Layer 10 of a small transformer language model trained on English Wikipedia (16 layers, counted from 0, width 128).
A neuron's activation on a vector x is GELU(weights . x + bias), where the dot is the dot product.

Input weights of the MLP neurons that the questions are about. A number n stands for (n - 128) times 0.0045.
n84 (bias -0.127): 141, 124, 109, 157, 123, 129, 124, 134, 125, 140, 136, 139, 132, 147, 100, 100, 129, 115, 147, 122, 188, 162, 198, 131, 120, 107, 157, 114, 147, 137, 155, 123, 174, 139, 81, 130, 85, 133, 133, 102, 124, 129, 162, 121, 160, 148, 147, 68, 134, 136, 140, 143, 140, 133, 118, 98, 181, 126, 109, 122, 92, 159, 111, 96, 95, 96, 125, 135, 161, 136, 123, 132, 131, 135, 130, 121, 132, 77, 159, 132, 128, 150, 139, 132, 116, 146, 80, 178, 110, 114, 120, 129, 122, 113, 94, 127, 109, 130, 111, 129, 112, 98, 95, 57, 121, 119, 102, 104, 170, 130, 141, 92, 114, 97, 166, 95, 124, 116, 150, 117, 119, 101, 109, 111, 173, 123, 133, 139
n86 (bias -0.348): 122, 129, 92, 154, 157, 124, 111, 173, 195, 141, 92, 106, 154, 160, 38, 112, 110, 168, 104, 161, 151, 108, 135, 111, 133, 71, 201, 156, 101, 145, 63, 130, 83, 119, 135, 157, 158, 123, 166, 138, 157, 100, 158, 134, 182, 139, 108, 100, 126, 108, 166, 117, 75, 148, 75, 89, 124, 114, 135, 112, 70, 165, 132, 103, 185, 98, 111, 103, 107, 86, 116, 173, 175, 106, 143, 105, 73, 158, 149, 87, 178, 143, 121, 110, 90, 133, 94, 142, 174, 147, 154, 133, 79, 102, 111, 159, 150, 153, 159, 136, 79, 109, 176, 97, 164, 154, 118, 130, 184, 123, 171, 143, 112, 140, 146, 154, 141, 128, 66, 118, 149, 111, 84, 74, 166, 156, 130, 89
n89 (bias -0.262): 137, 122, 149, 136, 112, 127, 141, 111, 111, 123, 130, 117, 94, 174, 202, 114, 161, 102, 177, 119, 126, 132, 102, 118, 123, 149, 104, 124, 126, 118, 197, 150, 123, 121, 134, 133, 159, 103, 106, 74, 151, 186, 132, 163, 125, 143, 78, 126, 105, 105, 61, 124, 132, 135, 119, 155, 150, 175, 124, 119, 107, 114, 95, 174, 134, 149, 171, 166, 133, 117, 76, 161, 176, 132, 101, 122, 177, 79, 146, 168, 142, 78, 142, 103, 173, 150, 169, 136, 172, 171, 132, 131, 116, 114, 149, 186, 89, 117, 100, 163, 149, 157, 66, 182, 148, 60, 137, 125, 118, 95, 106, 196, 191, 178, 97, 210, 61, 141, 159, 154, 123, 91, 158, 147, 132, 130, 162, 149
n190 (bias -0.225): 102, 94, 124, 163, 128, 122, 144, 187, 163, 154, 170, 97, 129, 96, 127, 143, 114, 164, 106, 111, 186, 115, 109, 142, 124, 127, 129, 102, 167, 70, 153, 103, 98, 66, 124, 119, 148, 115, 161, 88, 117, 149, 147, 150, 159, 133, 45, 100, 164, 116, 157, 105, 166, 98, 142, 129, 139, 160, 123, 107, 106, 136, 101, 121, 133, 137, 103, 126, 135, 157, 106, 100, 143, 122, 146, 114, 120, 94, 71, 142, 149, 179, 133, 164, 143, 192, 136, 130, 140, 194, 105, 154, 124, 89, 112, 149, 97, 121, 116, 111, 125, 98, 126, 163, 161, 111, 155, 160, 250, 149, 141, 94, 133, 143, 87, 152, 120, 112, 172, 91, 135, 147, 134, 102, 130, 128, 172, 130
n202 (bias -0.409): 155, 124, 154, 102, 157, 110, 106, 134, 142, 105, 124, 114, 84, 99, 142, 105, 125, 139, 130, 144, 183, 100, 198, 116, 145, 86, 104, 114, 112, 150, 90, 155, 159, 67, 163, 75, 44, 95, 87, 44, 148, 123, 160, 133, 114, 107, 106, 154, 112, 85, 105, 136, 203, 114, 104, 122, 142, 171, 117, 96, 73, 118, 147, 81, 142, 122, 100, 178, 111, 101, 146, 100, 157, 134, 115, 159, 168, 107, 129, 117, 104, 130, 90, 96, 126, 128, 74, 164, 114, 98, 86, 124, 117, 108, 71, 144, 130, 147, 114, 149, 146, 133, 83, 157, 64, 151, 142, 73, 122, 75, 122, 93, 112, 99, 202, 81, 105, 142, 152, 89, 104, 125, 85, 77, 116, 123, 171, 71
n213 (bias -0.238): 96, 161, 150, 133, 101, 124, 134, 115, 104, 112, 145, 141, 93, 120, 69, 66, 124, 113, 96, 104, 126, 112, 122, 114, 142, 147, 90, 86, 134, 124, 127, 120, 164, 157, 45, 132, 173, 108, 103, 131, 100, 105, 153, 130, 106, 127, 148, 163, 119, 158, 159, 123, 172, 145, 122, 142, 99, 185, 131, 123, 159, 130, 81, 136, 102, 117, 134, 72, 142, 118, 135, 151, 150, 127, 114, 113, 138, 118, 171, 123, 91, 167, 103, 145, 145, 120, 141, 166, 189, 128, 125, 112, 112, 84, 106, 67, 116, 119, 193, 30, 146, 173, 76, 84, 146, 136, 129, 146, 96, 130, 129, 89, 102, 72, 141, 108, 136, 81, 160, 161, 149, 143, 145, 131, 80, 120, 124, 111
n223 (bias -0.248): 92, 153, 132, 96, 104, 111, 126, 139, 139, 117, 123, 136, 153, 207, 148, 124, 126, 168, 73, 137, 173, 135, 116, 96, 154, 129, 166, 94, 142, 119, 121, 145, 154, 118, 77, 113, 105, 130, 106, 124, 121, 147, 161, 122, 179, 147, 135, 81, 148, 162, 119, 155, 124, 156, 118, 119, 146, 107, 155, 129, 177, 163, 109, 99, 66, 169, 132, 92, 86, 100, 124, 98, 161, 120, 119, 130, 79, 96, 116, 119, 152, 88, 110, 84, 89, 136, 59, 210, 155, 76, 83, 156, 79, 147, 87, 141, 126, 171, 155, 139, 62, 131, 98, 130, 120, 107, 138, 140, 155, 122, 129, 117, 108, 125, 109, 64, 96, 120, 151, 170, 82, 128, 121, 150, 135, 111, 136, 112
n249 (bias -0.014): 135, 121, 126, 148, 128, 151, 119, 115, 141, 94, 111, 106, 121, 115, 143, 110, 100, 173, 142, 155, 87, 203, 77, 134, 106, 136, 135, 116, 154, 96, 107, 134, 108, 110, 126, 113, 112, 130, 121, 136, 127, 110, 155, 142, 107, 139, 168, 125, 100, 66, 171, 156, 190, 121, 103, 170, 171, 137, 80, 106, 80, 128, 120, 111, 86, 103, 115, 110, 108, 150, 90, 164, 119, 135, 130, 182, 154, 101, 127, 110, 135, 168, 127, 128, 126, 119, 87, 137, 125, 195, 115, 131, 121, 169, 137, 155, 117, 106, 178, 153, 81, 117, 129, 117, 138, 137, 104, 139, 139, 121, 157, 102, 117, 148, 127, 168, 77, 152, 145, 138, 112, 126, 136, 128, 116, 137, 157, 109
n317 (bias -0.289): 90, 145, 140, 130, 105, 158, 138, 171, 139, 151, 128, 142, 122, 151, 116, 154, 159, 141, 118, 125, 116, 182, 130, 149, 87, 94, 239, 147, 137, 184, 80, 103, 111, 149, 126, 167, 93, 125, 105, 121, 77, 108, 127, 166, 141, 80, 116, 100, 114, 144, 112, 155, 152, 159, 156, 121, 113, 147, 107, 108, 91, 127, 141, 118, 96, 136, 101, 129, 161, 154, 120, 114, 110, 125, 107, 137, 106, 138, 182, 149, 138, 98, 167, 103, 110, 137, 160, 98, 139, 158, 111, 72, 107, 89, 75, 161, 170, 87, 161, 163, 83, 61, 148, 98, 118, 71, 111, 116, 184, 186, 99, 135, 126, 64, 195, 109, 134, 143, 99, 157, 135, 85, 91, 94, 107, 168, 129, 161
n330 (bias -0.197): 112, 161, 150, 140, 134, 119, 133, 164, 124, 117, 121, 99, 130, 111, 187, 122, 131, 159, 162, 122, 106, 154, 140, 52, 167, 129, 149, 126, 163, 131, 131, 123, 121, 85, 113, 106, 88, 135, 130, 162, 178, 90, 115, 105, 138, 126, 142, 143, 126, 110, 122, 165, 125, 117, 99, 121, 150, 141, 100, 104, 111, 167, 110, 152, 105, 85, 105, 148, 188, 175, 97, 134, 150, 100, 141, 132, 140, 98, 132, 158, 142, 161, 130, 91, 83, 181, 110, 152, 130, 142, 97, 185, 123, 184, 130, 170, 91, 139, 149, 143, 124, 158, 115, 130, 163, 177, 102, 121, 130, 124, 129, 139, 118, 144, 122, 151, 84, 117, 129, 126, 116, 127, 125, 100, 125, 139, 164, 134
n365 (bias -0.168): 111, 117, 113, 165, 151, 133, 128, 119, 150, 154, 150, 123, 49, 121, 93, 113, 179, 95, 142, 109, 117, 154, 171, 104, 94, 142, 171, 85, 150, 162, 134, 99, 132, 141, 111, 108, 102, 97, 126, 150, 116, 97, 146, 140, 115, 203, 86, 111, 106, 130, 155, 203, 119, 159, 133, 121, 126, 132, 174, 99, 110, 147, 107, 112, 82, 150, 112, 120, 156, 117, 163, 124, 146, 136, 166, 113, 126, 74, 134, 143, 137, 93, 142, 155, 130, 134, 139, 73, 113, 139, 139, 101, 126, 91, 69, 119, 103, 163, 148, 96, 126, 100, 110, 111, 126, 125, 148, 122, 108, 129, 160, 133, 128, 130, 113, 131, 103, 117, 148, 118, 153, 106, 112, 103, 138, 172, 148, 159
n367 (bias -0.222): 100, 60, 160, 142, 183, 137, 156, 154, 147, 180, 159, 155, 115, 152, 128, 157, 149, 102, 144, 145, 119, 92, 152, 124, 103, 151, 170, 136, 127, 177, 159, 105, 130, 114, 136, 117, 120, 128, 115, 127, 124, 111, 157, 111, 93, 123, 86, 133, 91, 124, 93, 78, 182, 153, 140, 130, 90, 112, 132, 139, 59, 151, 95, 181, 103, 90, 93, 139, 168, 99, 94, 114, 102, 113, 112, 108, 135, 75, 184, 179, 139, 137, 162, 114, 183, 173, 153, 189, 135, 56, 123, 145, 85, 142, 91, 134, 156, 140, 166, 106, 128, 103, 140, 98, 152, 131, 141, 114, 148, 115, 109, 76, 143, 96, 161, 102, 96, 87, 102, 150, 104, 86, 75, 156, 192, 105, 127, 113
n370 (bias -0.133): 121, 133, 108, 123, 92, 175, 143, 113, 136, 133, 125, 114, 122, 121, 146, 117, 162, 148, 153, 96, 112, 150, 131, 106, 79, 163, 152, 136, 119, 120, 143, 153, 116, 117, 151, 121, 142, 141, 150, 107, 158, 87, 107, 116, 153, 180, 129, 152, 119, 85, 119, 141, 80, 117, 98, 150, 153, 96, 90, 130, 39, 167, 87, 148, 128, 124, 110, 106, 139, 115, 143, 172, 110, 125, 126, 69, 107, 125, 125, 184, 155, 118, 89, 142, 115, 145, 102, 128, 91, 147, 113, 131, 113, 106, 73, 140, 144, 132, 195, 98, 83, 122, 112, 74, 149, 126, 133, 123, 193, 150, 158, 112, 134, 89, 134, 72, 161, 83, 170, 144, 113, 99, 97, 98, 113, 119, 122, 158
n396 (bias -0.181): 75, 127, 106, 99, 70, 130, 122, 122, 160, 151, 155, 105, 108, 125, 79, 130, 215, 143, 164, 99, 172, 103, 162, 173, 132, 107, 121, 133, 159, 114, 162, 121, 137, 124, 91, 142, 159, 118, 142, 148, 147, 143, 145, 147, 158, 150, 119, 76, 123, 147, 104, 131, 148, 116, 141, 125, 117, 106, 172, 111, 169, 150, 136, 112, 157, 152, 82, 111, 246, 113, 124, 175, 141, 126, 116, 98, 158, 142, 127, 140, 77, 159, 167, 131, 102, 132, 156, 80, 131, 125, 84, 144, 109, 146, 82, 101, 147, 154, 152, 109, 216, 179, 123, 151, 110, 104, 168, 125, 115, 130, 143, 139, 115, 106, 112, 114, 47, 95, 133, 114, 105, 173, 125, 126, 123, 172, 111, 118
n449 (bias -0.144): 151, 133, 142, 119, 67, 145, 131, 173, 157, 150, 112, 78, 82, 125, 98, 145, 179, 142, 140, 114, 169, 122, 111, 100, 125, 136, 146, 95, 151, 200, 86, 136, 152, 142, 99, 118, 77, 114, 131, 111, 154, 71, 109, 140, 184, 91, 137, 109, 84, 149, 126, 151, 109, 112, 132, 149, 132, 110, 155, 118, 123, 109, 83, 115, 112, 106, 124, 130, 207, 100, 165, 117, 156, 149, 114, 101, 116, 135, 118, 135, 96, 133, 101, 112, 60, 174, 56, 116, 113, 95, 111, 149, 121, 126, 104, 122, 146, 159, 115, 120, 119, 150, 66, 119, 107, 102, 187, 95, 148, 96, 155, 141, 111, 113, 109, 87, 126, 111, 140, 153, 136, 90, 114, 109, 118, 126, 96, 155

Each question shows a token from some text and the vector x that enters the MLP there. A number n stands for (n - 128) times 0.078.

"|": 138, 125, 132, 122, 131, 112, 89, 120, 133, 121, 136, 125, 125, 123, 128, 120, 133, 131, 123, 135, 123, 129, 133, 129, 127, 122, 132, 125, 121, 135, 129, 110, 125, 125, 129, 118, 128, 107, 108, 131, 128, 129, 127, 122, 114, 123, 120, 135, 132, 122, 124, 129, 137, 126, 120, 139, 118, 127, 123, 239, 125, 132, 131, 128, 151, 143, 111, 127, 130, 121, 131, 129, 138, 109, 128, 129, 118, 122, 135, 116, 135, 120, 138, 133, 124, 123, 133, 130, 136, 121, 130, 129, 144, 136, 132, 120, 140, 126, 141, 124, 132, 123, 123, 133, 120, 125, 142, 125, 123, 116, 126, 132, 124, 130, 126, 118, 129, 128, 135, 134, 123, 126, 135, 125, 128, 130, 131, 128
The two highest activations, in order: n202, n367

"iting": 135, 125, 121, 117, 133, 138, 80, 138, 138, 128, 125, 125, 135, 142, 137, 127, 130, 146, 122, 132, 116, 130, 145, 122, 145, 129, 134, 120, 125, 116, 135, 120, 137, 139, 118, 144, 119, 122, 104, 126, 135, 125, 116, 129, 123, 120, 125, 132, 136, 137, 137, 122, 129, 118, 130, 125, 134, 109, 120, 204, 131, 134, 128, 134, 153, 156, 117, 128, 155, 137, 133, 133, 123, 140, 129, 134, 115, 134, 126, 131, 137, 118, 126, 128, 132, 111, 114, 117, 124, 110, 129, 118, 163, 128, 125, 140, 123, 117, 133, 122, 123, 137, 135, 117, 118, 119, 132, 114, 137, 123, 143, 150, 136, 140, 125, 119, 127, 143, 133, 125, 119, 128, 125, 125, 108, 123, 125, 129
Which of these neurons fires most? n449

" Week": 137, 130, 138, 142, 141, 129, 89, 126, 138, 141, 138, 141, 140, 131, 124, 134, 113, 125, 146, 122, 123, 117, 139, 119, 130, 127, 124, 120, 118, 119, 116, 113, 107, 139, 119, 131, 123, 119, 109, 138, 117, 134, 108, 125, 127, 134, 123, 120, 147, 139, 137, 122, 137, 115, 130, 132, 111, 130, 115, 204, 126, 138, 146, 119, 133, 140, 130, 132, 133, 118, 144, 113, 128, 127, 116, 124, 107, 139, 131, 129, 124, 128, 145, 130, 125, 123, 121, 128, 143, 133, 128, 137, 176, 130, 109, 131, 132, 128, 128, 142, 124, 120, 141, 113, 142, 119, 118, 143, 132, 123, 138, 131, 124, 131, 135, 119, 133, 116, 126, 112, 122, 121, 128, 129, 128, 126, 135, 124
Which three neurons fire most, strongest first? n86, n317, n84

"'": 144, 113, 123, 143, 134, 110, 98, 117, 133, 119, 133, 136, 131, 131, 128, 135, 126, 130, 134, 127, 138, 145, 116, 130, 132, 112, 124, 132, 135, 136, 125, 99, 118, 139, 108, 127, 131, 125, 122, 143, 137, 124, 123, 124, 138, 113, 125, 118, 137, 136, 130, 123, 132, 105, 148, 113, 128, 130, 114, 208, 125, 126, 145, 140, 126, 119, 129, 127, 134, 144, 133, 127, 136, 137, 134, 111, 123, 122, 137, 130, 126, 138, 137, 140, 129, 144, 122, 135, 138, 117, 128, 134, 170, 133, 134, 132, 118, 140, 134, 124, 115, 125, 139, 136, 133, 131, 122, 142, 152, 135, 145, 124, 117, 127, 130, 129, 125, 138, 131, 135, 114, 148, 140, 132, 138, 122, 122, 122
The most active neuron and its activation: n190, at about 1.4

" |": 135, 131, 128, 127, 134, 129, 91, 128, 124, 130, 121, 136, 133, 121, 127, 121, 127, 135, 129, 122, 128, 123, 130, 132, 126, 128, 132, 123, 130, 128, 136, 115, 131, 129, 117, 121, 127, 116, 108, 130, 125, 126, 133, 124, 128, 126, 127, 125, 136, 129, 129, 122, 124, 120, 131, 122, 121, 123, 133, 248, 127, 142, 129, 122, 127, 136, 123, 124, 127, 120, 126, 129, 132, 93, 136, 119, 126, 121, 129, 128, 123, 124, 125, 126, 126, 120, 131, 131, 130, 117, 132, 134, 144, 128, 134, 121, 136, 129, 127, 122, 133, 126, 130, 131, 136, 125, 128, 124, 128, 121, 124, 131, 124, 134, 126, 127, 123, 125, 140, 129, 121, 132, 125, 132, 120, 128, 136, 120
The two highest activations, in order: n223, n213

" and": 136, 125, 127, 132, 130, 125, 95, 129, 133, 135, 129, 128, 118, 130, 133, 126, 135, 133, 132, 122, 119, 129, 128, 121, 119, 118, 130, 136, 129, 137, 132, 106, 113, 132, 128, 133, 123, 107, 115, 111, 128, 136, 119, 129, 131, 128, 113, 131, 134, 123, 131, 129, 136, 127, 133, 123, 126, 131, 133, 233, 123, 142, 126, 128, 135, 133, 133, 125, 118, 129, 106, 124, 122, 138, 127, 115, 129, 125, 138, 122, 147, 133, 118, 124, 137, 137, 129, 135, 140, 119, 131, 132, 159, 137, 139, 120, 133, 141, 127, 126, 138, 138, 132, 147, 141, 130, 147, 122, 132, 122, 123, 129, 131, 137, 128, 141, 122, 127, 125, 118, 130, 124, 131, 134, 140, 127, 124, 129
Which three neurons fire most, strongest first? n89, n367, n190

" co": 158, 127, 134, 132, 136, 134, 92, 130, 117, 125, 117, 126, 137, 124, 116, 123, 130, 137, 126, 134, 117, 130, 135, 130, 112, 130, 137, 133, 135, 140, 126, 111, 107, 130, 119, 131, 139, 120, 109, 124, 125, 124, 127, 128, 130, 127, 127, 133, 125, 118, 123, 123, 107, 116, 133, 130, 117, 121, 120, 203, 117, 137, 138, 131, 129, 131, 117, 121, 114, 132, 136, 151, 106, 123, 136, 125, 116, 143, 142, 122, 136, 122, 135, 140, 133, 129, 140, 125, 130, 116, 136, 147, 187, 134, 143, 124, 140, 120, 131, 122, 139, 123, 134, 112, 117, 138, 125, 114, 141, 124, 112, 123, 132, 127, 133, 127, 134, 133, 128, 124, 124, 119, 131, 128, 128, 122, 119, 143
Which of these neurons fires most? n370

"an": 147, 130, 116, 149, 142, 126, 87, 124, 136, 127, 121, 142, 145, 133, 137, 122, 134, 125, 136, 115, 118, 142, 127, 126, 127, 124, 126, 144, 119, 126, 125, 109, 133, 159, 125, 130, 128, 119, 108, 134, 129, 127, 119, 134, 128, 128, 129, 123, 133, 129, 146, 130, 118, 108, 125, 135, 131, 127, 140, 200, 127, 125, 128, 121, 130, 133, 128, 127, 127, 124, 142, 135, 145, 123, 132, 122, 112, 124, 127, 135, 123, 114, 115, 141, 126, 124, 130, 135, 125, 120, 129, 126, 196, 124, 116, 121, 122, 126, 134, 126, 113, 115, 132, 120, 129, 125, 135, 144, 123, 124, 120, 130, 127, 133, 129, 126, 133, 125, 140, 124, 136, 124, 133, 125, 119, 129, 132, 114
Which three neurons fire most, strongest first? n365, n370, n84

" when": 128, 138, 121, 130, 144, 136, 80, 141, 120, 123, 136, 119, 133, 141, 123, 119, 129, 120, 123, 112, 127, 132, 134, 126, 121, 123, 126, 134, 129, 121, 132, 109, 118, 132, 129, 123, 128, 115, 116, 130, 126, 135, 133, 127, 130, 123, 118, 132, 142, 117, 132, 119, 122, 121, 117, 113, 133, 127, 127, 235, 127, 121, 135, 119, 127, 129, 125, 114, 129, 139, 129, 133, 129, 129, 144, 141, 128, 134, 131, 118, 131, 127, 130, 131, 124, 132, 132, 130, 135, 131, 141, 122, 142, 123, 129, 135, 133, 132, 132, 133, 126, 137, 127, 134, 133, 124, 145, 132, 122, 127, 135, 131, 122, 143, 134, 143, 135, 132, 115, 110, 120, 129, 132, 138, 125, 129, 127, 121
Which of these neurons fires most? n86

" On": 128, 124, 122, 123, 138, 129, 90, 114, 139, 124, 129, 119, 136, 117, 126, 131, 108, 125, 125, 121, 140, 139, 125, 122, 138, 124, 127, 141, 128, 122, 134, 116, 125, 125, 132, 122, 113, 125, 109, 124, 105, 131, 125, 130, 121, 136, 121, 135, 133, 137, 132, 130, 142, 102, 130, 103, 123, 127, 126, 214, 120, 144, 142, 131, 132, 137, 122, 125, 122, 123, 122, 101, 136, 131, 134, 133, 120, 126, 120, 128, 130, 130, 134, 140, 131, 135, 136, 120, 129, 124, 128, 129, 178, 122, 128, 132, 130, 129, 131, 136, 132, 135, 149, 154, 126, 128, 131, 135, 133, 130, 138, 115, 119, 121, 122, 126, 133, 134, 120, 116, 127, 133, 125, 121, 122, 127, 134, 120
The most active neuron and its activation: n190, at about 1.6

"-": 151, 138, 122, 122, 140, 148, 86, 134, 130, 132, 137, 114, 137, 131, 125, 125, 113, 119, 133, 145, 128, 114, 115, 127, 126, 138, 113, 130, 130, 125, 127, 106, 114, 126, 134, 142, 140, 114, 108, 128, 133, 122, 128, 128, 132, 113, 122, 139, 126, 132, 126, 106, 124, 110, 121, 131, 122, 129, 128, 215, 135, 125, 138, 131, 137, 108, 125, 129, 127, 119, 134, 130, 129, 119, 118, 115, 137, 136, 114, 124, 123, 126, 134, 130, 126, 115, 145, 135, 128, 135, 141, 123, 155, 125, 129, 132, 136, 139, 123, 127, 133, 132, 132, 124, 114, 156, 135, 132, 144, 122, 134, 135, 116, 139, 139, 135, 131, 125, 135, 128, 123, 141, 123, 120, 121, 130, 122, 120
The most active neuron and its activation: n86, at about 0.39

"on": 140, 123, 122, 141, 136, 129, 89, 118, 119, 131, 125, 140, 138, 130, 122, 134, 128, 126, 142, 117, 119, 131, 146, 123, 127, 128, 123, 137, 116, 115, 125, 116, 125, 151, 113, 128, 125, 118, 115, 144, 129, 126, 115, 128, 113, 131, 135, 137, 139, 140, 137, 133, 125, 114, 141, 131, 136, 122, 125, 202, 115, 132, 128, 118, 147, 149, 116, 117, 146, 127, 140, 119, 140, 125, 128, 128, 117, 131, 118, 144, 131, 117, 118, 134, 127, 140, 127, 116, 130, 118, 137, 135, 189, 128, 121, 128, 125, 122, 141, 122, 108, 127, 134, 114, 128, 123, 136, 137, 132, 113, 127, 135, 134, 140, 124, 122, 132, 125, 134, 120, 127, 126, 126, 120, 128, 127, 124, 131
Which of these neurons fires most? n370

"\n\n": 137, 115, 127, 125, 139, 120, 95, 129, 128, 123, 127, 129, 145, 127, 132, 128, 124, 130, 122, 133, 126, 124, 122, 129, 128, 118, 134, 123, 128, 134, 133, 100, 117, 122, 129, 136, 123, 106, 101, 140, 126, 124, 129, 122, 134, 129, 126, 128, 131, 122, 138, 136, 129, 123, 122, 130, 125, 122, 130, 246, 127, 135, 120, 123, 133, 129, 136, 127, 126, 130, 125, 129, 129, 135, 137, 135, 123, 118, 140, 125, 130, 128, 122, 122, 131, 124, 131, 133, 118, 124, 131, 131, 140, 133, 129, 126, 132, 122, 134, 128, 126, 133, 121, 130, 129, 138, 129, 121, 124, 128, 124, 122, 123, 128, 129, 142, 132, 125, 137, 135, 121, 120, 132, 132, 125, 126, 136, 125
Which three neurons fire most, strongest first? n367, n249, n223

"Col": 141, 112, 126, 120, 127, 134, 76, 130, 127, 121, 133, 133, 121, 123, 124, 121, 129, 143, 121, 139, 134, 146, 134, 127, 134, 111, 127, 119, 125, 123, 122, 102, 121, 114, 144, 136, 131, 113, 119, 129, 119, 149, 135, 137, 110, 124, 134, 145, 125, 111, 134, 142, 130, 126, 133, 133, 124, 136, 132, 195, 118, 134, 131, 128, 143, 132, 121, 131, 119, 124, 115, 133, 114, 129, 136, 122, 112, 121, 140, 123, 131, 133, 123, 125, 120, 112, 133, 122, 125, 126, 136, 118, 192, 142, 128, 115, 138, 116, 135, 125, 123, 137, 132, 124, 117, 139, 122, 129, 122, 126, 133, 127, 123, 131, 130, 143, 137, 132, 124, 130, 132, 124, 133, 120, 131, 114, 145, 130
The most active neuron and its activation: n249, at about 1.5

"ory": 136, 130, 130, 138, 133, 138, 78, 139, 141, 119, 143, 116, 130, 122, 122, 126, 128, 127, 143, 143, 129, 127, 128, 126, 127, 140, 109, 124, 131, 128, 135, 120, 126, 150, 122, 133, 129, 120, 116, 141, 127, 132, 127, 124, 110, 119, 136, 129, 136, 136, 129, 132, 118, 124, 136, 113, 136, 119, 128, 211, 140, 134, 115, 132, 128, 126, 128, 127, 129, 129, 111, 132, 131, 141, 129, 121, 125, 125, 127, 125, 123, 124, 124, 118, 115, 123, 111, 122, 116, 115, 124, 129, 184, 127, 134, 141, 123, 148, 128, 136, 130, 128, 127, 138, 127, 111, 131, 130, 131, 125, 129, 143, 131, 141, 122, 139, 121, 139, 137, 123, 130, 128, 129, 117, 133, 130, 115, 139
Which of these neurons fires most? n449

"ric": 134, 135, 120, 140, 133, 138, 86, 136, 125, 114, 124, 110, 139, 119, 133, 123, 135, 130, 137, 135, 128, 124, 126, 113, 136, 134, 118, 145, 127, 142, 133, 114, 122, 147, 117, 138, 123, 129, 112, 132, 127, 125, 125, 123, 116, 115, 118, 133, 119, 143, 133, 127, 128, 118, 134, 131, 123, 125, 136, 203, 141, 136, 130, 140, 141, 117, 115, 131, 128, 139, 120, 149, 109, 134, 129, 116, 137, 123, 117, 133, 117, 118, 131, 131, 128, 124, 114, 136, 124, 135, 138, 127, 190, 124, 128, 122, 127, 128, 119, 125, 116, 134, 138, 133, 125, 127, 123, 134, 137, 125, 125, 133, 124, 133, 127, 146, 105, 128, 138, 139, 123, 145, 131, 133, 118, 122, 126, 126
Which of these neurons fires most? n330

"ose": 133, 141, 142, 118, 126, 124, 90, 113, 122, 117, 117, 144, 130, 129, 149, 130, 128, 145, 125, 123, 126, 131, 130, 108, 141, 128, 120, 137, 122, 138, 127, 122, 122, 142, 119, 123, 129, 138, 105, 152, 131, 129, 131, 121, 109, 122, 118, 129, 130, 132, 124, 136, 105, 126, 138, 122, 143, 120, 119, 201, 130, 134, 127, 140, 139, 144, 135, 115, 133, 120, 117, 135, 129, 138, 140, 130, 126, 122, 127, 110, 123, 130, 130, 112, 128, 129, 129, 118, 122, 124, 129, 121, 174, 150, 131, 128, 134, 126, 146, 122, 114, 139, 124, 144, 150, 135, 134, 114, 125, 134, 108, 139, 127, 134, 129, 138, 139, 137, 125, 126, 132, 134, 141, 120, 130, 113, 124, 137
Which of these neurons fires most? n330

",": 132, 116, 124, 129, 132, 129, 82, 117, 130, 127, 125, 140, 133, 139, 136, 123, 114, 125, 131, 115, 127, 136, 132, 133, 122, 122, 128, 148, 114, 133, 127, 118, 125, 126, 133, 118, 123, 115, 114, 120, 131, 135, 130, 131, 151, 119, 125, 130, 127, 118, 132, 130, 124, 122, 124, 126, 137, 112, 121, 230, 128, 135, 141, 111, 128, 132, 128, 131, 135, 130, 127, 132, 118, 120, 141, 116, 118, 118, 135, 136, 124, 114, 132, 121, 127, 119, 128, 150, 121, 134, 124, 129, 140, 134, 132, 128, 135, 145, 139, 123, 121, 113, 131, 126, 128, 119, 135, 134, 120, 117, 116, 143, 119, 137, 134, 121, 136, 120, 129, 120, 127, 131, 136, 129, 130, 127, 127, 128
Which of these neurons fires most? n223

" 2010": 137, 129, 139, 147, 137, 117, 100, 135, 131, 142, 131, 139, 141, 136, 122, 139, 124, 116, 141, 127, 127, 137, 136, 127, 119, 128, 136, 140, 124, 138, 129, 111, 107, 131, 119, 131, 130, 115, 118, 133, 118, 134, 128, 131, 131, 129, 108, 119, 141, 146, 131, 129, 124, 128, 146, 121, 124, 120, 127, 224, 130, 139, 145, 122, 127, 138, 132, 135, 140, 124, 142, 126, 125, 125, 136, 121, 118, 134, 130, 129, 129, 118, 125, 131, 126, 115, 133, 124, 126, 125, 130, 127, 166, 112, 109, 125, 132, 129, 125, 122, 121, 107, 137, 115, 140, 129, 130, 121, 131, 128, 129, 127, 137, 140, 128, 115, 138, 122, 130, 137, 121, 122, 115, 139, 125, 129, 114, 132
Which of these neurons fires most? n317

"ical": 136, 139, 131, 150, 131, 130, 86, 142, 126, 112, 129, 123, 143, 133, 123, 128, 120, 117, 126, 129, 128, 118, 142, 130, 131, 130, 103, 131, 136, 118, 122, 107, 125, 155, 125, 131, 129, 121, 101, 147, 119, 116, 121, 135, 122, 115, 127, 127, 128, 152, 138, 142, 122, 111, 127, 126, 130, 135, 134, 201, 120, 134, 133, 135, 123, 134, 133, 124, 146, 127, 116, 141, 129, 128, 122, 128, 123, 129, 118, 120, 133, 127, 132, 129, 135, 128, 135, 122, 118, 131, 136, 132, 177, 112, 128, 116, 126, 133, 129, 121, 116, 131, 154, 127, 134, 132, 111, 122, 113, 133, 151, 135, 124, 130, 126, 133, 119, 130, 139, 141, 128, 128, 124, 127, 130, 129, 121, 116
Which of these neurons fires most? n213

" Comm": 130, 122, 130, 142, 128, 137, 82, 139, 140, 128, 132, 130, 137, 133, 113, 116, 115, 125, 128, 129, 140, 122, 151, 117, 132, 142, 146, 138, 115, 129, 136, 121, 113, 126, 122, 134, 127, 123, 122, 125, 101, 130, 130, 140, 130, 109, 125, 130, 129, 149, 136, 136, 118, 110, 135, 120, 115, 125, 137, 197, 108, 148, 126, 128, 129, 137, 125, 130, 115, 141, 128, 139, 114, 129, 119, 131, 125, 135, 126, 127, 125, 128, 145, 137, 118, 120, 127, 127, 138, 136, 126, 138, 179, 109, 133, 129, 133, 129, 119, 144, 118, 117, 155, 125, 117, 117, 118, 130, 134, 133, 134, 137, 124, 121, 141, 116, 131, 118, 123, 129, 122, 140, 129, 132, 131, 138, 133, 133
The two highest activations, in order: n317, n86